Layer 10 of a small transformer language model trained on English Wikipedia (16 layers, counted from 0, width 64).
A neuron's activation on a vector x is GELU(weights . x), where the dot is the dot product.
The model reads these tokens: "ff" "ic" "ial" " R" "ul" "es" " of" " the" " World" " K" "ick" "b" "o" "x" "ing" " A" "ss" "oc" "i" "ation" ":" " Th" "ir" "d" " E" "d" "ition" "," " in" " 198" "7" "."

The vector x that enters this layer's MLP at each token. A number n stands for (n - 500) times 0.0096.
0 "ff": 467 586 362 534 639 482 496 510 611 576 595 529 611 638 425 415 315 429 561 716 498 403 544 460 465 419 566 517 267 499 318 698 567 689 385 465 583 338 381 549 439 387 562 549 565 567 668 548 518 475 587 572 515 194 435 516 369 485 483 688 507 641 364 524
1 "ic": 555 413 508 552 591 373 446 472 676 420 550 439 465 655 481 384 296 391 618 497 535 560 551 540 593 541 449 480 164 587 368 462 530 545 596 509 641 424 414 554 474 443 434 693 376 509 510 576 454 691 540 520 573 464 509 528 393 440 523 687 525 578 506 508
2 "ial": 519 501 419 558 463 474 503 547 657 485 472 499 450 556 465 403 204 538 507 594 546 539 453 505 582 675 463 517 203 577 267 467 576 628 484 540 660 456 348 538 401 446 458 635 490 536 523 469 421 536 550 566 573 521 498 539 537 482 488 687 490 515 549 504
3 " R": 572 394 580 631 722 618 530 349 584 683 416 424 393 525 465 573 329 503 439 389 399 441 276 583 415 523 535 490 464 469 232 602 474 369 517 514 667 335 465 403 669 596 354 742 566 667 545 601 592 523 394 495 568 368 416 435 537 550 722 702 417 572 343 561
4 "ul": 593 443 417 512 368 456 529 475 578 444 719 314 372 536 452 609 463 560 713 203 542 442 489 481 539 489 421 377 331 431 487 485 499 449 539 651 434 577 482 486 505 458 403 597 698 584 412 685 449 387 450 349 581 606 494 377 577 533 898 634 631 735 401 440
5 "es": 485 592 564 483 469 460 451 595 514 604 584 605 503 660 518 789 397 391 502 266 510 574 437 415 598 631 607 485 327 459 453 583 431 501 610 768 666 332 502 457 467 308 298 474 711 674 602 393 505 412 566 603 396 332 426 451 439 432 660 589 528 467 371 276
6 " of": 462 600 388 488 477 472 452 535 590 536 409 564 494 469 446 370 217 550 502 542 529 563 446 514 579 646 457 478 216 531 308 587 630 668 487 463 658 420 325 548 373 512 575 686 468 582 570 471 452 503 586 494 572 525 472 568 533 502 480 641 438 589 564 474
7 " the": 450 593 390 514 479 442 416 521 514 569 391 550 450 475 417 438 201 536 481 546 490 546 454 529 555 698 399 488 224 602 349 537 602 665 462 480 655 434 390 534 405 475 566 725 481 571 489 482 479 512 548 525 592 544 482 565 506 513 547 631 500 590 642 492
8 " World": 494 482 587 453 604 524 585 563 595 569 537 444 458 517 488 490 322 322 369 395 540 511 495 542 414 823 439 464 409 614 407 636 850 406 367 536 646 356 344 327 495 438 530 524 392 545 364 617 576 539 512 543 412 590 279 570 530 359 824 550 465 547 585 610
9 " K": 501 556 497 514 672 554 448 428 565 451 345 357 492 570 445 470 335 425 261 586 526 427 536 587 395 622 432 616 570 538 427 588 467 384 458 726 668 506 369 332 440 477 322 698 620 620 495 614 675 452 347 461 602 610 530 617 488 367 655 636 383 701 181 546
10 "ick": 599 403 549 378 667 634 366 543 368 467 595 454 583 598 286 516 486 371 528 406 567 551 602 288 418 571 411 591 341 544 455 450 576 390 272 824 540 501 511 377 522 490 462 558 392 539 446 471 511 532 343 694 531 583 519 563 488 566 580 667 363 776 334 639
11 "b": 587 419 613 512 621 560 597 383 335 386 427 475 568 577 509 625 421 474 658 567 467 328 448 642 389 463 452 552 432 698 345 616 698 441 323 659 800 532 431 377 455 330 449 476 374 590 599 469 500 574 534 629 416 582 514 388 658 407 463 645 478 667 195 472
12 "o": 464 452 517 284 894 551 428 469 520 472 432 505 356 607 525 490 383 386 609 457 500 660 480 482 526 670 709 506 441 693 556 527 616 441 481 839 434 315 343 413 500 531 117 532 568 484 470 662 549 661 535 373 465 435 475 440 299 597 426 583 552 508 465 516
13 "x": 542 493 549 427 696 439 615 501 521 547 607 501 633 634 594 566 350 604 470 356 419 569 539 542 417 427 455 457 421 212 635 521 470 569 391 805 529 383 178 480 442 463 468 562 666 603 536 542 440 480 571 506 488 447 482 432 410 416 699 742 370 628 506 356
14 "ing": 470 477 630 376 794 476 668 458 500 525 694 739 525 466 499 411 404 552 503 308 461 563 696 582 533 572 444 470 291 520 483 489 365 422 412 648 645 198 473 403 584 362 479 399 512 692 462 592 610 389 585 654 434 329 477 601 342 609 437 595 417 624 510 365
15 " A": 536 515 605 673 808 503 571 313 627 460 443 632 330 459 565 592 326 515 304 476 537 539 561 537 498 598 517 550 393 579 414 398 651 334 481 469 641 450 513 322 456 425 378 711 632 654 390 694 646 446 395 412 491 440 472 403 452 384 630 671 460 455 418 641
16 "ss": 613 541 631 464 404 609 467 363 489 679 525 388 626 519 226 524 386 454 614 444 531 548 663 554 450 427 447 441 383 363 360 510 488 171 368 729 497 567 490 342 467 475 466 503 718 525 487 731 456 486 560 562 533 284 539 465 441 583 685 675 600 556 695 417
17 "oc": 533 219 464 681 686 385 435 527 492 499 659 523 511 540 450 565 461 422 777 529 374 523 711 550 448 558 537 435 453 441 354 585 783 312 683 579 710 442 353 422 386 316 583 366 280 570 534 661 599 390 554 524 556 498 390 498 458 418 724 562 511 528 336 400
18 "i": 404 402 484 432 718 435 529 635 465 519 432 519 476 780 777 578 333 430 618 251 467 475 445 584 537 528 581 567 499 517 340 602 529 517 534 636 715 559 462 319 485 568 261 568 474 728 297 552 465 621 501 508 658 596 450 391 315 324 491 485 578 550 379 437
19 "ation": 564 491 727 422 598 414 653 662 575 473 568 538 498 679 522 558 325 468 349 315 417 494 745 517 596 767 408 521 431 587 335 538 642 391 390 623 561 399 367 390 491 430 226 445 595 677 480 471 522 418 560 566 566 500 357 624 486 426 508 652 462 433 347 340
20 ":": 465 638 544 464 630 598 502 565 574 555 482 522 507 513 524 457 209 529 497 466 477 527 476 492 628 717 496 467 356 451 416 507 643 594 419 287 568 361 304 525 405 613 546 731 532 659 471 527 434 297 596 419 483 320 496 562 506 513 521 635 378 660 356 582
21 " Th": 507 532 641 428 664 588 559 471 435 367 479 533 450 340 416 472 437 427 408 602 402 415 428 698 342 545 324 446 391 767 370 674 516 451 411 332 676 349 646 429 495 502 471 650 613 714 523 690 399 429 438 544 505 606 409 642 468 369 613 724 517 611 469 494
22 "ir": 518 346 571 437 391 640 575 480 453 522 547 318 518 469 628 375 422 374 641 434 469 483 513 464 399 725 706 400 286 577 415 496 648 338 344 811 571 428 368 408 408 550 641 628 541 365 397 671 604 403 569 494 501 607 627 560 557 523 519 625 571 479 359 474
23 "d": 620 734 584 264 569 631 439 491 538 402 551 640 538 730 615 716 445 516 598 500 541 399 651 638 460 392 254 528 440 452 492 411 309 443 376 672 709 297 553 455 387 395 453 573 426 728 512 501 520 391 369 575 516 518 465 522 451 562 531 584 298 643 359 306
24 " E": 567 443 581 570 887 507 504 306 456 506 496 655 427 489 496 573 437 392 660 484 525 572 512 528 399 606 612 451 406 541 266 494 488 366 339 499 561 532 510 418 367 438 505 842 620 630 448 450 496 508 442 507 542 653 454 379 533 369 614 780 472 418 253 593
25 "d": 565 622 545 246 470 637 546 359 502 406 477 599 564 630 368 623 496 481 687 613 578 440 571 445 455 674 400 575 402 411 527 419 296 186 456 620 537 384 554 397 494 441 430 488 503 484 429 746 407 397 500 394 516 451 612 457 492 722 641 773 486 551 537 394
26 "ition": 521 337 731 501 532 437 431 483 439 439 661 515 518 613 481 486 478 455 525 418 417 549 574 518 589 693 529 454 308 772 324 627 686 505 374 552 562 369 456 451 492 393 337 268 617 557 521 458 611 425 484 671 378 595 371 511 374 622 707 706 426 505 412 375
27 ",": 423 467 571 453 883 580 525 618 526 516 573 417 414 367 578 572 254 477 489 509 429 431 537 544 669 599 372 615 388 559 592 553 588 401 417 487 543 419 477 503 428 631 434 593 646 828 500 543 384 526 496 421 484 323 434 571 422 385 518 695 398 589 322 384
28 " in": 392 436 489 500 660 524 611 394 578 467 545 407 530 346 537 508 302 549 598 468 666 468 576 383 432 575 511 493 268 432 599 677 585 453 532 372 524 393 398 534 394 606 626 537 591 863 517 581 597 469 616 600 443 294 507 437 538 440 482 617 296 566 500 567
29 " 198": 227 348 434 554 571 546 638 344 430 661 349 262 528 591 584 558 426 461 527 301 634 293 554 573 453 548 424 476 485 723 291 617 604 480 632 527 548 471 299 455 454 503 613 543 671 414 518 721 472 403 649 608 614 412 344 520 553 454 694 469 363 618 617 520
30 "7": 320 463 483 431 575 585 654 541 464 558 545 384 600 518 698 656 409 488 478 410 532 442 668 620 576 446 545 501 541 821 373 541 508 579 597 657 555 338 373 369 392 378 415 601 679 662 536 341 228 326 540 537 498 347 353 520 519 437 558 435 209 695 506 534
31 ".": 424 615 624 419 773 620 623 561 546 481 600 499 650 448 531 591 319 425 636 489 408 456 478 386 613 695 587 487 536 650 374 470 609 547 453 497 477 27 197 448 415 532 512 613 612 405 604 490 287 326 441 472 511 448 521 527 529 396 565 533 372 735 370 565

Each question shows the input weights of one neuron of the MLP. A number n stands for (n - 500) times 0.0017.

n21: 401 673 574 742 518 511 332 429 731 566 265 438 603 525 637 437 560 512 572 760 560 327 405 468 409 307 507 565 600 611 500 345 648 490 433 447 524 644 643 592 435 551 672 512 337 534 700 344 514 618 400 439 388 339 305 390 572 509 364 336 567 539 414 528
On which two tokens does it fire most, strongest first? 11 "b", 0 "ff"

n75: 603 501 398 629 428 519 523 619 604 304 517 654 601 367 678 289 524 508 493 598 483 280 611 481 568 402 373 549 537 367 413 364 413 486 625 417 191 737 746 573 393 439 465 556 263 441 456 579 352 477 508 700 516 458 454 468 528 430 488 526 538 535 646 486
Which token does this neuron like most? 1 "ic"

n8: 611 507 415 484 413 537 387 565 378 517 462 602 388 258 503 323 633 493 530 357 655 532 587 409 582 504 534 387 648 183 539 305 396 525 652 290 352 588 606 606 379 720 619 577 532 464 520 616 531 376 358 369 562 496 586 523 658 335 543 498 420 379 494 586
Which token does this neuron like most? 4 "ul"

n183: 564 677 474 569 340 663 415 566 417 478 549 455 602 400 641 637 492 349 419 678 491 648 445 539 412 547 484 489 548 388 521 459 441 475 386 585 587 414 554 448 388 680 541 409 414 459 441 262 618 486 390 371 514 653 769 543 676 550 422 518 493 352 406 533
Its three highest activations, in order, are on tokens 22 "ir", 23 "d", 9 " K"

n26: 385 592 343 550 444 386 364 623 397 458 503 669 398 645 571 647 443 415 444 596 615 468 480 487 704 432 614 408 609 390 592 477 582 527 476 460 500 699 359 570 643 616 489 412 512 507 461 435 513 745 587 530 268 328 621 638 458 492 303 423 724 478 443 453
Its three highest activations, in order, are on tokens 18 "i", 5 "es", 12 "o"

n154: 435 543 464 573 319 293 386 368 726 494 616 550 450 425 283 495 510 449 396 588 270 337 396 531 391 519 475 499 460 663 561 658 497 448 597 424 534 562 525 532 613 605 487 481 465 165 209 563 585 448 676 581 568 629 439 494 699 471 291 421 677 497 615 636
Its three highest activations, in order, are on tokens 7 " the", 8 " World", 21 " Th"

n46: 560 572 239 846 538 551 528 635 359 337 284 389 425 487 522 322 470 534 509 637 377 572 501 663 444 541 551 565 679 368 587 372 393 593 379 250 388 553 348 636 561 649 645 551 559 583 583 454 468 449 536 488 514 464 462 407 461 647 541 364 657 477 472 531
Which token does this neuron like most? 20 ":"

n84: 338 692 331 390 496 552 578 511 561 522 465 546 544 550 646 419 562 554 525 593 396 623 543 447 597 545 665 437 518 343 567 522 355 498 539 445 441 394 661 513 320 663 638 390 325 409 564 571 425 461 361 545 469 427 761 565 585 391 380 483 590 528 483 587
Which token does this neuron like most? 31 "."

n50: 433 593 596 599 393 415 422 320 418 573 342 483 506 726 258 404 645 538 277 533 365 756 366 470 365 658 467 495 797 410 590 496 442 444 554 552 359 588 569 535 447 731 443 474 624 394 610 391 568 664 503 484 574 694 623 415 567 294 420 441 576 382 439 466
On which token does it fire most, and how strongly? 9 " K", at about 1.3

n116: 563 304 460 469 414 469 588 759 684 602 478 380 435 445 576 434 605 700 528 610 445 484 378 494 574 428 498 494 517 324 522 342 468 713 462 466 388 712 359 522 575 363 528 514 543 456 213 546 454 544 365 417 568 630 448 377 317 594 431 487 533 422 984 294
Which token does this neuron like most? 4 "ul"

n28: 512 556 352 788 438 680 537 587 582 590 405 498 582 443 397 306 659 432 267 525 453 469 611 248 477 436 470 600 707 586 597 296 359 415 331 444 545 362 699 606 520 578 632 444 450 519 589 334 487 588 553 640 392 354 657 633 544 630 580 314 414 558 478 622
On which token does it fire most, and how strongly? 10 "ick", at about 0.88

n66: 554 406 424 639 384 341 610 617 372 532 635 652 575 444 437 245 491 512 581 627 649 548 417 597 561 256 673 436 494 336 669 469 517 517 411 366 652 605 549 437 379 486 373 492 519 543 669 434 432 502 293 400 291 643 585 740 652 455 320 523 438 449 528 529
Which token does this neuron like most? 6 " of"

n42: 575 629 606 479 508 618 522 514 535 397 489 413 599 548 442 642 546 293 429 717 538 337 387 409 492 470 483 487 483 592 513 503 486 591 527 480 385 619 371 503 488 742 458 228 166 393 386 460 449 682 494 679 639 639 558 383 439 633 318 453 457 571 561 547
On which token does it fire most, and how strongly? 10 "ick", at about 1.7

n63: 602 730 591 671 412 468 423 766 460 466 302 621 400 343 289 227 501 646 361 573 362 513 505 537 536 418 467 602 530 580 601 288 560 476 374 481 565 625 333 610 511 577 714 613 467 519 343 562 474 587 455 535 404 566 566 699 586 393 441 416 512 492 645 541
Its three highest activations, in order, are on tokens 7 " the", 6 " of", 2 "ial"

n177: 474 431 610 501 325 504 669 328 542 318 624 460 573 487 385 339 489 750 477 490 306 316 441 388 664 337 296 499 706 477 590 455 542 507 667 359 463 672 654 529 574 420 560 354 501 358 464 613 466 467 505 434 540 382 550 599 391 539 484 552 603 442 695 503
Its three highest activations, in order, are on tokens 16 "ss", 25 "d", 4 "ul"

n156: 553 583 331 661 282 667 507 489 659 623 541 421 440 331 506 371 525 445 421 421 490 551 439 488 460 484 480 441 659 368 580 458 317 441 490 534 584 424 348 514 421 473 444 602 594 493 467 341 565 565 548 535 308 550 456 610 521 588 475 461 561 587 564 496
On which two tokens does it fire most, strongest first? 16 "ss", 9 " K"

n13: 563 546 363 661 567 477 509 538 506 471 257 673 447 539 577 375 588 335 293 779 414 498 469 506 435 259 324 509 559 398 419 527 401 486 613 390 523 583 564 397 449 425 691 476 455 549 599 457 512 764 531 622 558 474 480 492 364 398 561 366 564 530 690 448
On which two tokens does it fire most, strongest first? 0 "ff", 21 " Th"

n87: 639 502 359 508 617 596 369 582 598 349 505 496 447 355 522 415 564 290 440 505 515 592 495 463 567 304 561 499 489 545 529 532 484 678 405 404 368 692 343 600 584 631 478 482 524 606 262 374 538 608 333 557 596 667 400 522 329 596 513 412 492 561 540 326
Its three highest activations, in order, are on tokens 18 "i", 10 "ick", 12 "o"

n187: 623 476 409 607 516 461 374 555 510 454 461 470 415 632 654 223 544 275 578 514 435 503 676 722 534 421 484 419 618 491 521 214 472 719 458 467 379 494 617 488 676 670 504 588 403 434 454 491 557 596 373 498 409 338 684 579 438 665 452 463 406 411 598 579
Which token does this neuron like most? 1 "ic"

n14: 547 625 487 525 500 531 499 566 529 548 508 388 502 537 375 475 607 646 547 624 333 510 655 560 630 402 556 305 477 659 601 314 564 601 548 578 572 615 655 454 576 460 526 319 428 436 517 251 560 517 275 362 543 481 456 629 335 247 352 366 539 545 455 525
Which token does this neuron like most? 30 "7"

n20: 612 559 508 523 320 331 195 557 624 557 398 495 525 438 334 635 481 607 403 537 604 577 396 608 463 419 557 446 595 423 474 349 566 445 573 384 474 608 619 650 531 563 637 556 481 529 645 449 561 532 558 614 536 252 579 424 411 559 489 441 642 427 497 351
On which two tokens does it fire most, strongest first? 16 "ss", 5 "es"

n185: 709 454 373 651 444 492 368 491 356 511 406 494 625 324 308 437 699 329 485 613 560 423 559 581 457 398 411 657 798 504 568 415 459 694 665 314 389 508 530 716 416 503 613 552 388 416 518 433 486 366 655 515 743 644 603 500 622 315 543 491 701 472 321 524
Which token does this neuron like most? 17 "oc"

n160: 560 441 572 536 489 620 480 505 665 414 607 334 432 614 504 375 529 546 567 524 635 346 422 505 359 561 746 659 635 599 650 326 572 687 583 413 456 382 692 479 601 580 398 471 261 363 415 365 664 462 448 264 542 336 609 585 417 568 415 380 527 487 407 503
On which token does it fire most, and how strongly? 12 "o", at about 1.4

n175: 568 824 464 536 439 452 479 685 658 544 483 671 486 292 449 707 597 329 525 453 499 663 458 322 420 414 417 314 584 612 488 318 183 638 507 404 551 485 641 472 503 537 515 608 472 413 405 541 500 588 480 617 460 683 522 395 369 539 283 408 458 453 572 572
Which token does this neuron like most? 23 "d"

n168: 550 533 615 642 416 565 440 593 441 315 492 473 500 539 246 448 630 465 289 530 599 565 566 395 503 405 487 600 552 469 466 487 482 494 534 297 468 510 634 411 503 431 676 623 260 455 525 416 563 508 740 621 438 562 539 685 708 531 417 570 462 302 373 660
On which token does it fire most, and how strongly? 10 "ick", at about 0.84

n130: 582 385 350 633 445 318 424 609 508 347 381 479 248 623 519 289 698 211 476 506 456 530 503 445 436 493 517 547 702 602 534 537 513 548 542 403 377 535 622 457 470 554 706 484 665 411 523 582 259 457 389 587 513 493 441 742 624 571 237 401 480 614 615 567
Which token does this neuron like most? 29 " 198"

n69: 637 550 312 555 438 392 686 455 501 330 461 387 619 545 454 540 683 407 582 492 363 378 552 630 325 183 461 619 634 319 571 591 326 614 556 463 444 608 456 541 731 518 632 541 358 452 529 461 725 456 524 553 383 430 519 348 511 515 504 533 592 390 479 515
Its three highest activations, in order, are on tokens 11 "b", 13 "x", 0 "ff"

n48: 526 434 311 574 416 454 261 705 646 530 570 382 298 358 697 545 466 430 358 621 512 576 257 522 493 427 400 522 464 368 460 464 608 528 657 392 390 506 593 421 814 567 514 398 319 604 644 440 472 714 546 466 643 786 712 452 529 572 297 456 525 523 629 538
Which token does this neuron like most? 2 "ial"

n124: 541 351 241 653 372 514 504 392 501 508 413 307 384 540 371 499 642 557 315 547 536 583 384 447 344 544 518 534 647 530 403 619 484 427 626 324 368 628 376 634 606 481 424 479 307 369 450 526 607 446 514 599 587 584 625 579 575 686 632 379 695 467 548 576
On which token does it fire most, and how strongly? 29 " 198", at about 1.2

n34: 560 671 481 420 314 343 502 407 673 388 448 409 533 348 642 227 615 396 515 462 229 483 549 445 461 617 575 570 483 320 528 481 414 503 522 431 496 610 481 529 697 503 710 489 448 427 302 552 797 467 334 420 586 472 551 394 485 514 480 610 591 437 754 558
Which token does this neuron like most? 22 "ir"

n77: 610 624 427 428 508 336 400 407 463 512 402 575 430 525 573 491 445 368 419 416 559 481 570 596 475 563 542 577 494 428 529 330 277 578 533 430 506 372 485 650 719 446 523 251 456 498 274 578 674 600 531 481 464 606 442 743 617 649 409 584 516 428 666 370
Its three highest activations, in order, are on tokens 14 "ing", 25 "d", 23 "d"

n74: 501 427 525 419 580 431 490 332 647 549 469 478 636 369 649 249 493 347 319 562 391 468 568 449 457 436 511 481 463 577 601 426 326 637 478 400 432 576 474 656 752 489 700 655 458 438 402 498 627 494 529 613 619 511 426 726 453 615 363 395 585 556 577 579
On which two tokens does it fire most, strongest first? 14 "ing", 1 "ic"

n161: 499 668 447 659 321 581 537 531 669 511 378 222 338 416 449 587 489 486 339 529 683 567 493 498 487 407 489 525 544 570 533 396 380 575 329 511 604 480 552 470 373 513 454 434 573 499 607 383 619 632 559 402 326 658 512 833 673 458 406 348 451 398 594 500
Which token does this neuron like most? 9 " K"

n29: 409 603 559 557 417 537 583 460 514 380 436 417 525 589 415 392 484 516 519 717 556 433 397 511 378 415 567 752 415 560 489 612 484 528 624 492 480 504 344 606 381 475 573 357 408 516 279 456 480 573 656 704 703 549 467 689 691 441 395 447 450 333 456 375
Which token does this neuron like most? 2 "ial"

n189: 675 345 614 558 202 525 557 457 526 412 587 423 481 241 481 445 493 410 333 733 525 455 481 548 632 438 776 542 483 459 589 364 358 565 639 440 326 514 370 531 571 654 517 613 399 522 415 444 450 362 736 466 552 497 520 510 577 436 448 503 544 573 615 389
On which two tokens does it fire most, strongest first? 22 "ir", 2 "ial"

n68: 407 448 361 643 513 293 367 514 580 312 437 462 508 459 492 518 587 453 514 561 595 429 251 716 594 299 568 532 579 543 640 386 660 697 704 389 501 725 347 488 536 334 603 418 328 578 518 469 495 795 682 312 457 519 413 545 424 283 498 493 564 460 553 521
On which two tokens does it fire most, strongest first? 1 "ic", 17 "oc"

n88: 592 520 319 593 339 687 485 609 349 655 511 584 245 575 404 467 586 448 358 662 322 611 613 348 454 332 526 386 461 465 696 471 654 537 519 439 499 622 418 525 548 622 514 407 438 415 433 491 639 531 582 503 453 508 397 394 564 564 620 498 577 454 405 653
On which token does it fire most, and how strongly? 17 "oc", at about 0.37

n0: 516 499 476 571 412 396 527 526 654 404 429 467 448 590 488 443 563 553 426 513 495 700 324 329 630 201 624 799 485 721 555 528 556 617 542 225 442 382 579 561 590 556 426 472 467 551 571 158 455 623 426 463 521 352 468 685 320 588 456 370 423 554 568 506
Which token does this neuron like most? 0 "ff"

n25: 589 515 536 425 488 554 693 454 704 450 572 445 511 409 570 304 462 661 579 520 558 481 731 465 682 454 622 422 343 504 468 174 367 621 492 377 392 714 514 662 377 437 525 451 238 440 257 479 535 523 257 448 651 533 506 534 504 623 476 365 617 487 677 631
On which two tokens does it fire most, strongest first? 1 "ic", 2 "ial"

n47: 455 577 380 515 421 601 533 656 533 577 399 758 511 534 450 571 582 455 458 416 463 464 613 489 606 441 534 423 508 549 556 530 345 508 302 417 464 329 412 532 546 495 511 528 484 602 401 341 507 539 373 619 514 556 366 439 569 530 506 452 545 537 565 300
Which token does this neuron like most? 23 "d"